Layer 2 of a small transformer language model trained on English Wikipedia (13 layers, counted from 0, width 128).
A neuron's activation on a vector x is SiLU(gate . x) times (in . x), where the dot is the dot product.
The model reads these tokens: "1" "9" "7" "7" " for" " r" "es" "ear" "ch" " on" " e" "le" "ct" "r" "on" " m" "ic"

The vector x that enters this layer's MLP at each token. A number n stands for (n - 500) times 0.01.
0 "1": 520 497 515 635 566 474 274 504 267 514 469 598 288 369 288 580 479 321 642 517 648 431 573 485 504 511 428 486 476 438 265 667 457 511 492 230 505 544 610 490 547 750 684 595 234 587 367 331 585 593 553 508 565 443 540 650 462 433 380 355 201 570 606 414 524 526 314 605 381 535 346 470 314 521 358 627 551 631 537 331 586 629 315 505 358 396 442 499 454 449 425 585 469 545 506 610 407 428 447 645 502 331 378 452 506 617 552 423 466 397 590 568 406 271 566 532 343 403 390 351 676 342 378 523 655 557 524 366
1 "9": 590 528 507 562 647 555 331 647 232 640 291 666 229 282 361 506 458 364 566 556 478 414 459 564 430 422 458 535 432 408 276 561 571 526 254 471 476 539 510 516 486 738 470 697 316 375 361 442 573 536 447 686 635 362 639 624 654 359 583 312 342 481 411 357 429 583 478 669 428 575 473 418 290 459 441 539 419 617 585 483 382 521 335 546 335 373 407 480 465 392 389 522 474 539 450 601 555 493 552 586 439 349 492 465 471 524 490 583 427 604 556 643 520 317 573 545 338 331 454 426 499 322 386 464 487 669 457 332
2 "7": 548 388 517 581 500 451 419 542 174 546 337 632 213 401 216 435 458 385 626 514 416 383 377 558 522 439 421 391 384 352 365 572 699 511 319 423 554 562 540 520 574 751 543 504 268 496 436 386 546 516 465 659 613 319 640 608 589 431 459 421 342 506 549 420 401 454 355 688 469 570 566 471 304 570 449 700 465 570 610 467 540 516 347 360 437 476 348 542 458 369 347 421 517 581 472 594 477 361 494 580 569 324 418 498 483 650 479 646 442 518 626 650 524 213 569 485 431 432 462 458 426 435 341 406 513 721 637 355
3 "7": 535 377 521 586 484 455 428 528 189 556 362 645 226 417 210 436 447 352 642 527 426 408 401 552 518 437 497 374 401 374 326 552 664 513 325 443 512 568 568 495 567 787 550 470 263 453 438 368 577 541 472 713 602 348 621 606 615 378 457 425 349 519 564 444 379 483 341 702 478 581 545 465 310 541 432 692 477 575 617 502 498 498 345 380 454 462 351 536 468 378 359 442 498 588 460 589 488 383 499 583 572 318 412 523 485 635 472 612 440 481 588 642 531 212 598 493 407 426 482 458 449 413 324 397 547 713 649 382
4 " for": 694 413 488 454 725 427 321 261 427 450 672 700 287 545 197 698 377 514 461 352 472 358 542 572 788 470 363 328 261 424 655 421 438 397 551 508 591 499 591 411 537 416 417 474 516 470 342 360 448 463 482 405 783 366 378 446 672 527 453 445 543 473 663 443 277 580 436 468 583 612 518 572 386 573 358 658 467 429 597 463 667 381 378 416 501 620 385 421 489 416 392 378 446 390 408 540 405 590 487 534 545 545 375 460 501 676 572 470 473 376 656 513 452 572 519 625 550 410 345 389 574 584 376 490 511 462 468 479
5 " r": 548 406 506 508 658 271 322 481 631 687 685 656 420 311 479 629 438 512 618 474 451 579 515 572 601 448 299 374 447 540 323 585 396 530 672 517 475 442 555 153 556 480 564 424 572 389 318 417 502 703 291 365 568 367 324 645 473 473 676 435 584 605 776 420 503 352 279 595 525 540 402 581 415 427 380 482 449 610 633 399 632 465 468 574 520 522 277 502 481 388 431 538 533 445 400 519 401 326 447 521 496 327 506 399 573 520 395 463 463 314 815 396 471 442 513 489 440 515 468 480 587 471 418 371 672 319 478 481
6 "es": 379 462 641 615 634 373 486 465 437 637 481 747 445 421 466 576 392 505 412 316 568 619 568 293 570 442 416 582 249 467 331 443 600 507 421 699 643 401 678 607 589 393 518 419 414 612 428 277 419 638 411 491 494 558 583 721 609 522 568 404 505 576 511 279 380 588 350 612 546 595 493 519 176 657 431 424 517 511 472 511 521 624 321 347 468 412 565 344 501 505 646 487 569 442 483 519 377 476 414 572 451 586 581 463 391 684 528 621 473 378 299 464 386 359 618 418 430 477 314 501 466 469 537 714 494 580 497 533
7 "ear": 577 438 573 396 664 526 325 444 475 661 490 551 454 509 468 477 197 561 413 479 552 367 568 465 535 341 714 435 442 463 570 520 420 384 612 338 440 383 677 437 684 543 269 656 509 526 382 290 486 632 472 291 306 354 438 599 663 601 678 518 647 508 499 438 432 477 349 656 422 565 693 634 540 582 414 567 447 679 466 460 502 654 415 487 443 466 370 469 662 503 382 449 434 532 470 478 419 586 630 639 652 435 699 574 551 701 559 530 560 653 780 622 569 413 653 600 519 385 270 442 548 195 474 414 570 214 440 578
8 "ch": 473 493 642 687 591 373 430 703 453 590 468 661 389 411 432 482 404 426 485 482 511 487 411 398 483 548 522 700 538 383 650 524 436 573 382 674 511 499 654 492 625 488 554 470 404 346 320 390 532 575 310 512 692 575 486 850 474 516 433 468 599 522 391 467 436 515 339 605 472 293 398 432 365 913 403 522 467 665 560 320 302 536 418 665 412 228 392 405 490 435 441 288 495 489 462 494 248 772 572 551 493 532 638 554 522 525 520 517 471 279 399 383 618 523 680 519 462 400 384 384 567 247 570 654 528 461 363 347
9 " on": 534 355 401 407 628 431 428 463 331 517 751 681 373 329 382 586 231 431 442 337 569 385 496 305 529 439 631 275 413 499 565 497 581 403 499 713 455 468 508 452 579 449 402 673 422 647 226 406 413 647 386 433 724 456 441 431 683 534 677 395 639 417 792 587 512 461 320 489 405 659 632 540 289 445 433 686 496 480 397 471 658 464 339 386 498 582 409 427 572 458 365 511 585 531 378 588 447 846 534 318 450 576 510 558 493 565 517 484 444 529 654 375 603 569 514 606 413 451 464 494 681 594 470 388 638 569 538 388
10 " e": 538 438 492 381 722 361 421 425 557 496 643 545 334 334 447 581 405 407 557 281 208 601 494 513 626 447 224 513 469 534 466 561 519 497 428 707 400 433 317 330 608 669 615 609 586 347 196 496 478 720 345 516 469 537 412 621 543 475 406 301 482 583 774 443 496 477 320 736 391 647 452 533 488 561 507 364 431 564 542 409 575 548 401 628 416 418 337 457 448 541 467 384 495 374 514 426 477 504 471 630 426 447 455 567 480 690 643 273 379 375 629 423 660 411 442 525 488 486 466 399 322 448 324 645 645 419 420 796
11 "le": 342 369 647 554 663 464 275 577 557 500 469 655 491 329 519 674 365 460 474 335 484 542 556 356 622 471 496 429 256 445 588 508 435 500 470 464 539 442 612 340 470 475 551 648 497 580 299 229 584 625 594 359 598 643 544 372 537 594 397 555 438 507 528 176 396 538 489 530 496 701 507 574 399 560 374 649 368 374 468 318 720 400 478 487 301 342 352 476 607 437 421 330 479 457 582 602 384 717 451 421 401 484 506 469 321 755 565 754 336 546 354 449 565 541 590 475 536 459 352 421 490 440 564 417 421 501 461 414
12 "ct": 510 402 515 507 585 391 271 223 430 598 425 601 418 575 455 623 481 407 491 507 458 463 641 472 481 526 758 664 540 469 423 479 349 438 393 364 405 489 631 515 442 738 651 653 599 620 374 395 400 611 260 500 587 435 405 651 786 740 419 405 519 603 449 219 424 762 321 386 580 614 436 493 477 543 397 792 564 525 488 442 365 504 401 632 376 561 484 449 495 412 433 441 654 352 459 506 291 573 607 302 510 432 576 329 448 531 387 591 460 386 688 286 515 491 535 566 267 503 458 562 579 480 488 434 512 351 371 438
13 "r": 613 371 750 515 625 472 440 461 352 658 563 572 467 483 363 557 478 664 624 414 526 508 590 468 536 405 453 409 696 234 558 533 177 453 492 6 507 343 437 503 601 559 336 359 546 314 473 456 588 571 343 463 627 507 491 600 528 523 436 331 491 536 607 411 535 389 378 586 572 338 422 428 382 605 469 570 441 268 405 473 545 284 423 499 433 385 508 475 458 332 373 529 485 442 353 545 345 306 376 651 576 600 597 545 446 502 551 440 450 360 578 389 399 450 561 452 347 437 337 472 423 156 355 520 559 335 375 482
14 "on": 463 496 477 686 642 508 570 504 359 586 633 541 390 534 357 669 293 626 550 506 553 447 550 382 548 474 464 423 291 477 585 627 591 538 504 455 371 606 455 433 496 445 443 522 600 532 366 512 543 683 551 546 402 389 490 555 332 583 534 438 427 511 616 498 340 400 337 585 319 620 668 492 373 686 392 403 409 731 351 486 560 437 425 572 365 340 449 444 492 374 383 413 518 504 499 582 580 533 413 503 570 372 543 528 591 373 756 428 458 461 456 341 671 547 556 212 403 309 207 330 413 171 545 621 555 315 631 173
15 " m": 497 374 518 762 581 356 400 484 453 731 497 643 353 414 470 606 449 507 557 256 498 516 479 344 555 350 313 545 552 400 352 698 615 467 585 641 436 558 555 373 590 450 437 563 670 491 328 474 523 777 243 463 581 356 437 588 680 516 398 505 468 642 556 509 571 398 341 581 529 568 415 394 446 455 420 545 415 356 379 272 676 580 401 573 350 377 451 436 444 408 579 368 538 462 475 626 424 671 401 304 487 416 372 595 498 606 453 362 460 282 765 474 313 533 430 612 473 436 426 425 449 495 446 506 581 587 417 332
16 "ic": 521 339 616 571 671 435 280 167 624 578 510 725 491 368 479 796 135 519 455 474 480 412 473 509 442 539 342 584 412 510 420 421 548 547 462 626 450 385 484 621 532 407 653 644 480 517 498 345 604 631 451 448 637 495 628 588 664 603 585 409 586 659 495 244 411 704 380 417 352 610 602 392 415 624 279 568 425 550 471 461 509 403 390 559 354 428 421 522 627 531 382 589 567 348 516 625 517 645 245 385 571 474 553 458 536 468 392 644 464 453 608 585 556 329 553 413 492 334 444 485 394 478 253 447 420 241 449 247

Each question shows the input weights of one neuron of the MLP. A number n stands for (n - 500) times 0.0012.

n184 gate: 527 447 517 691 418 193 396 341 359 599 383 410 477 387 530 555 494 222 636 659 373 664 627 418 528 424 480 563 453 389 577 421 585 548 695 254 397 625 521 534 467 432 377 536 434 550 569 422 364 437 599 285 408 572 692 694 394 550 474 573 588 430 190 584 407 565 611 497 380 548 680 451 526 450 455 532 525 313 278 704 483 424 524 445 580 503 483 454 567 513 654 389 439 575 360 574 595 579 591 477 556 457 515 478 369 503 533 336 568 524 652 500 271 497 579 488 588 397 477 535 490 617 677 364 633 520 622 480
n184 in: 313 303 617 464 261 464 547 503 460 523 534 607 543 567 464 548 420 490 646 556 532 389 563 424 613 497 414 418 611 611 417 585 591 503 279 295 461 580 417 531 568 474 281 493 667 598 548 561 592 626 578 490 615 500 627 738 616 410 548 563 366 529 523 655 635 655 719 398 620 600 497 531 520 550 497 347 571 471 493 520 577 579 466 312 444 587 432 493 627 474 567 507 379 670 513 601 677 635 714 365 345 466 593 619 454 337 642 461 397 572 676 807 500 385 469 518 614 329 477 477 345 520 703 690 536 607 553 427
On which three tokens does it fire most, strongest first? 15 " m", 5 " r", 8 "ch"

n103 gate: 408 442 497 500 625 527 493 268 466 299 640 476 561 463 550 465 591 523 601 254 448 397 461 376 500 403 500 278 490 610 510 570 376 536 424 205 523 412 661 437 374 365 420 453 477 548 461 500 410 578 635 637 446 413 414 394 586 728 546 601 346 307 663 711 415 457 532 645 351 415 346 406 422 537 487 523 386 408 426 424 415 416 205 580 710 503 280 466 391 480 461 433 591 523 493 527 460 312 548 497 459 709 557 402 426 288 436 651 599 319 510 450 449 455 461 553 550 549 612 556 563 630 405 280 287 700 456 574
n103 in: 301 590 402 409 604 378 540 522 525 350 402 633 561 493 486 596 562 489 369 543 631 554 363 607 555 390 611 596 507 433 493 472 489 694 620 464 738 458 258 446 620 451 541 629 429 518 377 654 781 356 482 347 593 656 630 562 581 547 726 479 511 535 576 259 580 675 510 621 421 730 459 317 500 349 437 693 490 392 339 714 449 466 311 385 554 359 537 642 731 566 618 504 414 575 424 398 717 407 463 461 426 638 661 503 489 756 660 434 322 430 643 564 525 485 326 467 314 448 356 598 346 387 517 472 529 442 264 450
On which two tokens does it fire most, strongest first? 13 "r", 9 " on"

n9 gate: 395 331 638 358 396 516 493 633 516 439 520 448 584 533 429 323 475 541 624 390 450 493 267 381 633 590 523 500 429 558 506 430 593 456 614 381 427 465 301 497 592 465 456 458 388 431 473 523 528 517 304 339 577 561 627 474 335 567 434 484 548 384 624 560 431 509 512 281 533 321 519 638 532 516 380 503 369 349 422 437 395 596 592 840 484 448 567 452 591 424 299 615 491 590 637 241 599 487 389 542 557 233 582 462 587 541 664 481 541 467 331 570 347 275 448 410 487 371 532 686 535 733 541 472 464 630 567 409
n9 in: 374 452 846 391 292 691 503 454 374 567 435 394 321 568 643 559 380 591 446 532 509 471 362 392 284 546 545 484 640 415 314 500 379 519 459 438 369 435 517 413 654 522 381 609 519 581 527 464 534 426 238 526 417 731 453 581 464 452 438 487 323 522 526 522 423 456 525 323 362 509 391 396 510 673 316 479 515 484 465 349 445 728 435 724 612 461 576 662 416 615 407 554 651 491 445 413 430 497 312 506 557 344 479 410 608 490 506 661 587 582 546 544 577 428 397 450 513 478 317 559 394 558 512 416 382 391 533 548
On which two tokens does it fire most, strongest first? 4 " for", 9 " on"

n159 gate: 589 790 342 629 412 310 473 535 383 638 569 684 609 428 497 623 533 629 560 554 624 538 646 662 620 429 612 314 617 658 503 503 448 250 307 314 662 345 511 541 513 474 398 541 487 603 553 486 568 439 678 621 446 661 643 438 641 522 335 500 517 674 479 636 490 454 428 479 503 329 526 623 503 548 427 431 586 358 727 479 431 662 524 682 524 381 528 554 678 599 421 517 363 574 531 469 456 493 413 432 560 506 611 414 422 646 696 526 281 574 455 614 551 265 432 284 547 391 463 556 318 693 487 579 395 438 426 463
n159 in: 549 515 518 527 531 506 352 503 506 400 485 414 585 598 624 412 383 402 551 421 605 509 503 349 688 390 454 624 436 638 432 368 559 367 440 469 488 406 253 460 491 592 566 506 283 608 604 314 419 526 403 731 536 482 521 574 537 408 385 363 404 471 377 690 521 794 482 450 329 577 648 477 573 573 435 395 466 399 448 416 648 454 648 419 436 320 478 282 279 601 526 530 526 491 543 509 548 539 422 579 580 514 380 459 530 526 506 246 470 509 432 413 485 547 567 514 551 527 436 373 420 497 467 515 704 613 615 369
Which token does this neuron like most? 0 "1"

n56 gate: 629 540 486 369 493 604 626 473 500 427 266 382 487 362 447 545 481 497 801 406 345 653 542 334 433 577 507 643 487 507 467 593 575 516 526 503 480 536 503 296 424 503 212 500 424 490 671 551 375 337 345 626 570 454 490 656 475 298 331 707 716 665 284 552 455 500 568 545 581 480 548 494 493 473 520 394 689 360 470 676 310 343 347 331 423 527 628 310 490 435 497 553 539 430 422 476 460 587 455 587 578 434 481 627 553 584 197 656 572 365 688 612 520 644 404 559 516 428 581 396 543 439 379 376 513 362 465 490
n56 in: 597 550 352 387 603 593 544 558 403 546 567 423 520 624 688 387 392 636 494 642 583 557 408 701 544 332 387 648 351 254 484 536 544 699 455 702 416 442 510 671 451 523 572 434 395 551 469 422 494 664 442 308 616 402 526 554 312 469 616 493 431 471 353 290 497 587 427 690 593 542 491 454 434 317 325 506 425 436 563 473 775 481 530 421 583 527 620 632 720 464 657 539 621 405 560 611 424 533 550 454 398 509 391 477 579 493 451 381 542 568 94 402 443 328 478 442 490 590 463 448 312 466 590 616 643 493 466 553
Which token does this neuron like most? 1 "9"

n197 gate: 483 386 432 644 662 440 500 757 612 447 541 386 507 547 533 465 510 291 328 607 381 402 590 430 306 522 400 427 436 553 464 649 647 568 471 544 402 639 392 550 566 380 272 386 589 476 479 422 474 535 613 456 737 556 615 561 535 481 623 330 497 409 524 373 500 533 481 366 460 373 662 472 310 406 392 355 321 370 537 373 382 675 391 510 782 456 524 487 567 474 668 365 555 464 537 564 483 417 551 566 469 566 397 601 361 584 417 338 353 424 401 404 349 677 421 580 366 614 423 741 520 798 497 581 510 416 339 507
n197 in: 442 432 534 599 500 335 357 490 240 436 466 442 250 544 557 709 623 629 532 540 338 452 597 433 561 471 648 550 403 390 601 490 476 484 517 682 477 507 504 699 503 457 552 568 620 479 563 276 371 354 451 575 419 717 361 814 392 405 543 487 557 497 520 487 591 579 400 632 605 526 510 390 314 514 540 390 522 477 675 507 216 355 473 597 554 347 671 493 561 530 624 387 451 500 473 449 490 456 567 460 468 617 295 428 641 475 289 326 530 423 534 483 459 548 603 372 550 398 405 516 675 534 503 714 280 245 325 517
Which token does this neuron like most? 6 "es"

n120 gate: 487 510 543 592 523 477 467 523 418 765 546 533 698 330 445 648 453 484 445 497 681 312 721 558 553 404 516 529 397 426 513 506 483 557 478 477 611 607 470 412 526 528 413 487 535 533 490 629 612 277 390 582 458 680 366 543 374 650 487 665 529 500 569 662 462 560 338 577 340 579 648 672 536 608 544 556 390 513 442 580 414 373 616 617 673 533 473 516 559 497 701 548 547 609 837 546 494 442 590 565 615 439 491 604 603 565 578 456 731 634 417 471 432 722 553 488 350 617 656 484 389 437 288 323 546 650 372 425
n120 in: 428 461 503 552 543 755 440 491 551 462 431 548 527 497 503 426 489 503 489 488 520 449 679 441 602 429 533 494 480 429 434 629 482 586 383 557 465 411 500 219 400 488 282 649 521 557 621 579 375 406 473 524 524 450 564 560 418 545 506 423 518 552 338 570 506 561 503 589 491 333 463 511 497 640 430 509 422 471 494 781 422 321 760 356 667 548 482 580 446 430 353 594 583 532 581 464 518 621 446 530 531 503 475 552 668 537 571 598 654 500 427 635 464 603 517 552 418 468 595 263 491 229 404 372 706 590 352 399
On which two tokens does it fire most, strongest first? 14 "on", 7 "ear"

n215 gate: 481 383 567 592 507 616 420 452 631 459 774 443 541 592 387 533 303 460 500 513 333 395 672 600 437 581 349 516 515 466 457 506 658 405 377 321 721 476 634 724 454 475 575 302 662 522 657 423 542 367 413 468 550 618 364 481 286 530 699 443 494 430 646 561 305 485 542 400 576 460 368 392 538 408 398 467 426 460 462 468 557 482 500 536 528 440 578 434 662 494 549 547 542 357 322 459 569 475 539 497 568 547 456 414 541 553 703 586 463 276 368 643 478 625 437 599 574 604 592 607 442 609 613 331 591 674 574 598
n215 in: 560 527 547 536 490 368 570 381 644 365 704 520 431 437 437 620 490 636 389 467 596 460 449 668 607 399 394 335 756 624 455 320 483 375 380 413 681 516 620 472 252 381 445 421 533 493 679 561 566 462 548 648 576 317 350 510 400 509 358 411 441 317 617 555 462 487 614 422 417 368 393 629 619 490 552 522 500 349 503 439 510 560 265 326 380 463 411 635 457 516 471 317 436 274 433 450 428 566 472 431 435 475 494 522 628 361 665 461 684 425 459 451 776 402 550 448 396 477 686 558 490 423 523 339 546 407 690 702
Which token does this neuron like most? 4 " for"

n67 gate: 507 416 551 402 670 326 429 411 347 387 626 453 574 456 433 386 658 454 444 503 339 554 436 417 414 298 413 507 468 460 734 334 665 614 451 534 614 695 385 522 450 712 587 322 397 592 737 538 327 390 428 394 386 311 480 361 335 427 546 497 483 529 662 484 396 395 738 548 392 357 516 403 379 692 365 610 494 585 299 345 520 407 456 358 473 372 684 370 422 536 341 427 542 530 530 571 443 547 634 530 575 547 390 435 477 669 520 493 654 365 490 424 449 572 277 695 507 471 577 605 523 388 503 493 389 351 554 557
n67 in: 373 534 720 785 612 544 538 594 548 551 665 531 544 503 594 633 624 420 611 558 585 493 390 456 526 325 622 389 497 400 569 416 451 398 543 400 500 447 585 487 333 328 553 541 292 510 264 483 484 525 225 565 507 567 430 562 449 529 605 693 433 628 462 483 704 391 464 552 411 622 623 509 412 616 497 650 484 662 693 608 503 332 552 385 650 439 395 490 510 649 477 413 598 416 493 493 419 220 564 406 430 242 357 516 497 468 291 289 325 511 490 537 446 344 532 306 660 540 694 566 556 720 487 457 415 561 542 541
On which two tokens does it fire most, strongest first? 2 "7", 3 "7"

n133 gate: 582 453 579 442 413 522 494 392 450 540 465 437 453 325 701 532 291 582 416 587 422 472 437 519 420 491 422 494 649 650 506 485 506 630 503 655 433 382 720 576 577 639 568 301 463 557 490 354 485 333 490 462 413 432 332 352 471 623 424 609 491 587 462 491 584 500 566 580 534 624 512 540 242 578 491 476 512 527 649 340 585 295 519 478 562 553 497 398 544 442 473 402 416 257 487 494 642 587 379 583 689 491 471 630 503 484 577 536 385 539 329 475 522 700 701 480 576 700 693 446 491 393 678 482 522 635 365 310
n133 in: 365 485 448 444 626 485 596 450 574 455 460 656 622 509 476 481 535 568 620 366 485 522 520 639 448 474 479 306 439 253 420 422 372 529 476 339 417 488 459 554 455 503 415 463 584 367 471 488 509 751 591 488 464 449 467 734 396 469 411 612 512 314 442 628 562 515 348 509 549 577 355 593 533 350 601 737 557 675 433 631 334 570 469 453 338 540 531 485 595 432 391 629 330 512 328 435 467 415 494 449 412 471 377 530 588 605 336 509 426 604 500 515 570 311 546 435 497 390 277 512 649 386 390 556 564 491 738 445
Which token does this neuron like most? 14 "on"

n18 gate: 470 664 436 429 534 500 443 677 567 345 510 493 417 658 434 205 583 477 587 636 346 507 541 391 646 465 520 377 576 421 574 559 707 452 588 510 383 429 420 625 457 409 524 447 533 382 407 459 408 672 538 510 391 454 670 540 588 475 642 616 704 413 336 568 506 458 270 674 604 594 516 345 414 423 422 260 428 497 523 517 419 503 595 589 630 801 469 622 604 328 387 615 481 510 664 483 573 622 405 447 463 631 578 616 550 291 424 526 432 579 599 503 413 168 525 371 340 448 517 704 555 422 545 503 657 436 585 603
n18 in: 426 559 525 402 715 296 307 632 556 469 546 430 368 619 548 418 530 497 568 562 500 461 653 559 649 321 691 514 344 473 517 692 465 493 442 511 514 463 363 588 380 331 385 451 524 595 561 589 357 537 496 525 559 318 534 370 536 617 466 362 589 403 409 524 641 439 573 536 629 591 576 539 497 392 653 563 337 682 462 446 584 682 630 232 538 762 640 610 668 524 584 479 480 380 563 669 486 421 352 252 659 666 640 446 231 365 345 551 476 421 326 681 406 408 381 433 367 537 493 578 419 532 389 409 476 346 402 246
On which two tokens does it fire most, strongest first? 8 "ch", 0 "1"

n35 gate: 481 538 341 537 390 416 389 317 522 575 538 374 569 264 742 716 581 534 480 475 650 383 635 593 530 455 506 363 494 559 603 444 340 470 479 490 433 712 461 488 571 664 523 481 630 405 370 398 294 629 426 754 422 333 488 563 488 406 385 484 466 588 506 570 439 637 446 324 569 412 589 340 581 538 341 587 380 567 469 564 497 586 440 400 619 469 603 522 298 650 455 441 614 534 434 411 596 500 580 572 392 488 661 585 401 621 460 606 637 464 660 556 626 299 500 497 509 497 459 348 479 310 552 491 591 601 600 531
n35 in: 393 622 475 476 656 415 402 326 460 563 531 412 482 314 545 834 442 571 449 575 503 629 393 569 491 523 464 681 428 599 556 623 451 438 559 399 624 529 538 401 583 388 606 461 485 598 538 503 277 433 438 466 494 688 684 466 591 273 400 581 584 611 402 512 447 435 456 475 561 342 595 458 494 485 465 529 611 600 409 407 497 509 620 294 418 685 462 389 594 571 500 614 509 692 378 371 431 554 417 620 373 585 327 491 656 532 653 479 438 453 485 521 561 488 523 545 316 453 488 485 671 482 641 491 433 549 321 545
Which token does this neuron like most? 0 "1"

n123 gate: 269 415 555 388 718 644 649 392 491 386 625 467 545 366 650 565 628 476 427 623 538 576 460 521 552 419 542 548 687 518 526 512 389 523 580 564 521 658 679 627 636 450 531 488 500 454 676 605 321 567 364 454 524 458 447 448 523 585 477 539 548 389 549 435 401 474 587 519 554 708 402 503 470 551 388 543 525 582 596 457 268 466 567 516 319 373 590 530 439 665 666 592 375 566 394 476 685 500 345 734 542 619 393 561 548 509 353 488 471 528 472 503 506 534 391 572 423 412 437 638 553 491 477 265 702 485 443 503
n123 in: 583 579 449 445 533 377 481 400 372 525 312 579 434 601 553 578 506 629 618 459 373 605 364 647 479 515 494 563 371 478 335 472 780 591 568 433 515 512 402 435 621 497 562 487 522 394 657 500 678 560 455 506 525 516 580 494 488 441 335 327 238 573 300 522 625 337 621 494 386 408 329 503 711 633 466 642 497 494 365 555 541 530 481 435 538 706 559 287 513 402 503 634 582 360 595 395 278 578 437 619 532 530 603 451 647 559 581 375 460 380 629 481 443 612 521 642 543 564 708 610 454 296 439 561 358 532 518 475
On which three tokens does it fire most, strongest first? 9 " on", 11 "le", 14 "on"

n88 gate: 627 438 657 662 362 399 500 437 679 643 515 315 525 587 435 440 673 444 598 547 583 504 438 521 486 541 712 554 407 354 570 728 563 514 542 551 602 566 418 402 656 451 522 435 607 676 646 695 503 572 415 211 561 718 521 613 238 632 598 568 354 326 635 437 636 465 573 433 428 458 606 356 669 467 412 393 439 465 309 726 686 479 119 567 482 576 675 604 664 394 654 443 587 375 584 705 536 446 449 385 392 473 409 605 529 322 511 472 556 459 695 500 460 588 634 500 659 482 489 479 701 460 188 475 453 591 425 525
n88 in: 642 530 531 572 594 416 588 510 524 600 548 352 540 618 427 576 694 382 629 510 461 334 497 393 605 606 691 583 404 483 432 560 569 383 503 592 611 480 385 412 566 702 406 567 483 653 556 541 417 472 672 612 376 600 484 476 402 550 451 527 155 370 683 395 549 271 535 225 315 513 433 382 530 530 533 281 560 435 389 590 554 433 231 638 591 530 403 563 554 340 438 550 390 493 581 514 334 410 388 247 600 560 431 389 483 324 653 464 614 410 569 490 423 668 554 574 592 405 335 490 464 425 285 539 423 601 576 352
On which two tokens does it fire most, strongest first? 15 " m", 14 "on"

n157 gate: 442 440 488 453 579 548 448 395 610 545 445 380 622 494 591 685 412 536 495 511 382 488 598 378 413 399 383 608 454 438 367 497 328 641 307 483 561 522 479 444 464 525 532 489 486 506 458 503 470 428 471 419 506 534 452 361 524 489 494 571 571 536 589 497 414 414 500 635 463 663 568 585 642 426 441 478 500 301 483 482 405 519 610 723 551 511 559 463 592 600 558 480 291 644 368 460 235 438 530 256 266 495 516 569 426 530 503 387 417 571 354 531 469 422 606 642 637 617 500 594 433 538 353 547 329 440 516 634
n157 in: 631 323 386 414 399 532 468 356 383 395 447 662 465 535 612 486 564 476 418 321 503 550 581 667 687 621 584 629 393 396 738 618 719 595 431 703 466 405 500 507 555 442 594 525 618 521 347 507 527 448 392 578 521 365 524 752 434 418 592 419 406 524 599 438 609 599 423 514 366 391 383 471 640 482 740 530 609 387 433 597 553 594 425 420 507 514 413 713 557 459 541 555 689 660 479 425 705 549 403 709 615 842 543 449 612 526 783 411 421 507 629 462 644 378 483 558 369 575 697 661 658 461 398 787 419 500 483 620
On which token does it fire most, and how strongly? 10 " e", at about 8

n148 gate: 510 576 479 420 482 446 662 650 441 469 279 503 398 531 656 461 474 573 529 480 405 600 493 378 649 409 466 385 529 574 589 517 430 507 570 673 430 255 603 570 792 454 419 596 486 763 578 556 422 417 567 500 595 429 410 538 352 314 294 439 537 517 497 557 464 517 353 665 668 596 370 399 510 342 550 441 580 334 667 276 569 513 666 496 541 531 539 436 421 377 523 534 447 284 600 607 503 442 523 544 439 638 542 834 686 543 463 321 626 500 514 732 411 434 419 428 296 457 404 779 487 586 527 330 596 586 375 466
n148 in: 447 429 672 486 758 416 436 283 668 433 243 727 532 365 318 442 286 579 398 648 456 704 480 524 483 460 472 402 520 444 575 531 489 763 559 418 407 425 592 566 403 527 555 546 517 557 463 482 581 552 514 464 472 416 382 361 397 662 517 616 490 480 273 283 517 414 541 478 443 606 537 697 563 553 348 676 794 384 356 428 496 382 518 511 429 514 380 605 578 483 623 441 432 657 301 350 476 752 537 409 553 510 589 343 409 433 507 592 565 394 291 437 677 622 621 545 566 586 581 551 583 829 699 593 578 496 414 405
On which token does it fire most, and how strongly? 1 "9", at about 0.54

n60 gate: 306 482 293 458 573 473 441 475 314 561 531 512 500 309 728 538 462 443 374 610 368 376 544 506 395 366 579 555 430 542 544 557 272 565 596 401 363 319 725 489 542 542 475 521 415 590 446 509 421 436 318 494 588 627 746 596 627 428 485 561 560 429 485 491 494 467 395 538 466 441 637 511 445 564 488 479 408 512 366 465 519 488 615 377 500 580 532 527 752 485 597 666 482 473 506 413 618 591 573 603 563 600 271 284 518 631 567 497 574 636 441 503 365 295 442 463 602 360 534 467 485 615 334 405 396 577 394 509
n60 in: 407 555 438 530 546 452 465 405 524 466 441 610 425 669 266 712 484 687 522 476 582 552 369 595 334 539 350 527 510 561 394 409 343 540 467 215 603 517 319 350 604 314 595 456 527 576 255 748 412 432 496 590 551 416 534 583 355 474 520 466 280 526 665 310 626 403 493 570 466 639 360 529 483 503 587 651 590 620 486 718 721 396 479 437 689 476 401 449 538 530 437 544 487 534 545 555 405 636 581 442 551 583 436 338 327 561 745 384 363 528 472 385 651 354 536 440 647 423 455 560 770 386 576 304 544 672 548 609
On which two tokens does it fire most, strongest first? 9 " on", 0 "1"

n229 gate: 366 608 542 423 317 257 465 448 516 755 506 481 449 439 579 516 576 624 482 449 637 558 482 513 434 545 538 677 612 425 445 500 474 442 280 645 568 356 596 423 534 528 379 624 594 510 457 558 449 674 425 439 301 547 428 407 656 461 402 525 444 371 746 596 454 689 655 568 513 312 750 600 427 338 469 439 381 435 573 363 388 431 529 474 614 522 549 550 446 593 733 472 485 450 388 519 403 657 566 402 364 491 378 309 654 623 563 522 519 618 384 656 646 432 376 442 475 568 481 494 466 455 429 358 383 468 431 465
n229 in: 335 465 474 635 285 484 618 506 446 547 478 427 434 386 425 585 621 457 471 541 363 449 575 409 596 358 607 519 497 547 439 559 506 503 444 526 392 509 434 509 733 540 317 601 475 516 556 629 675 364 445 519 475 800 450 609 354 521 641 670 372 476 500 451 393 528 509 604 617 586 467 374 377 570 734 558 672 497 314 309 609 443 404 552 370 605 402 412 618 506 488 478 546 547 478 545 422 525 638 531 618 719 291 332 509 517 418 589 534 448 420 534 386 400 407 363 420 445 506 365 703 452 607 466 528 494 746 519
Which token does this neuron like most? 6 "es"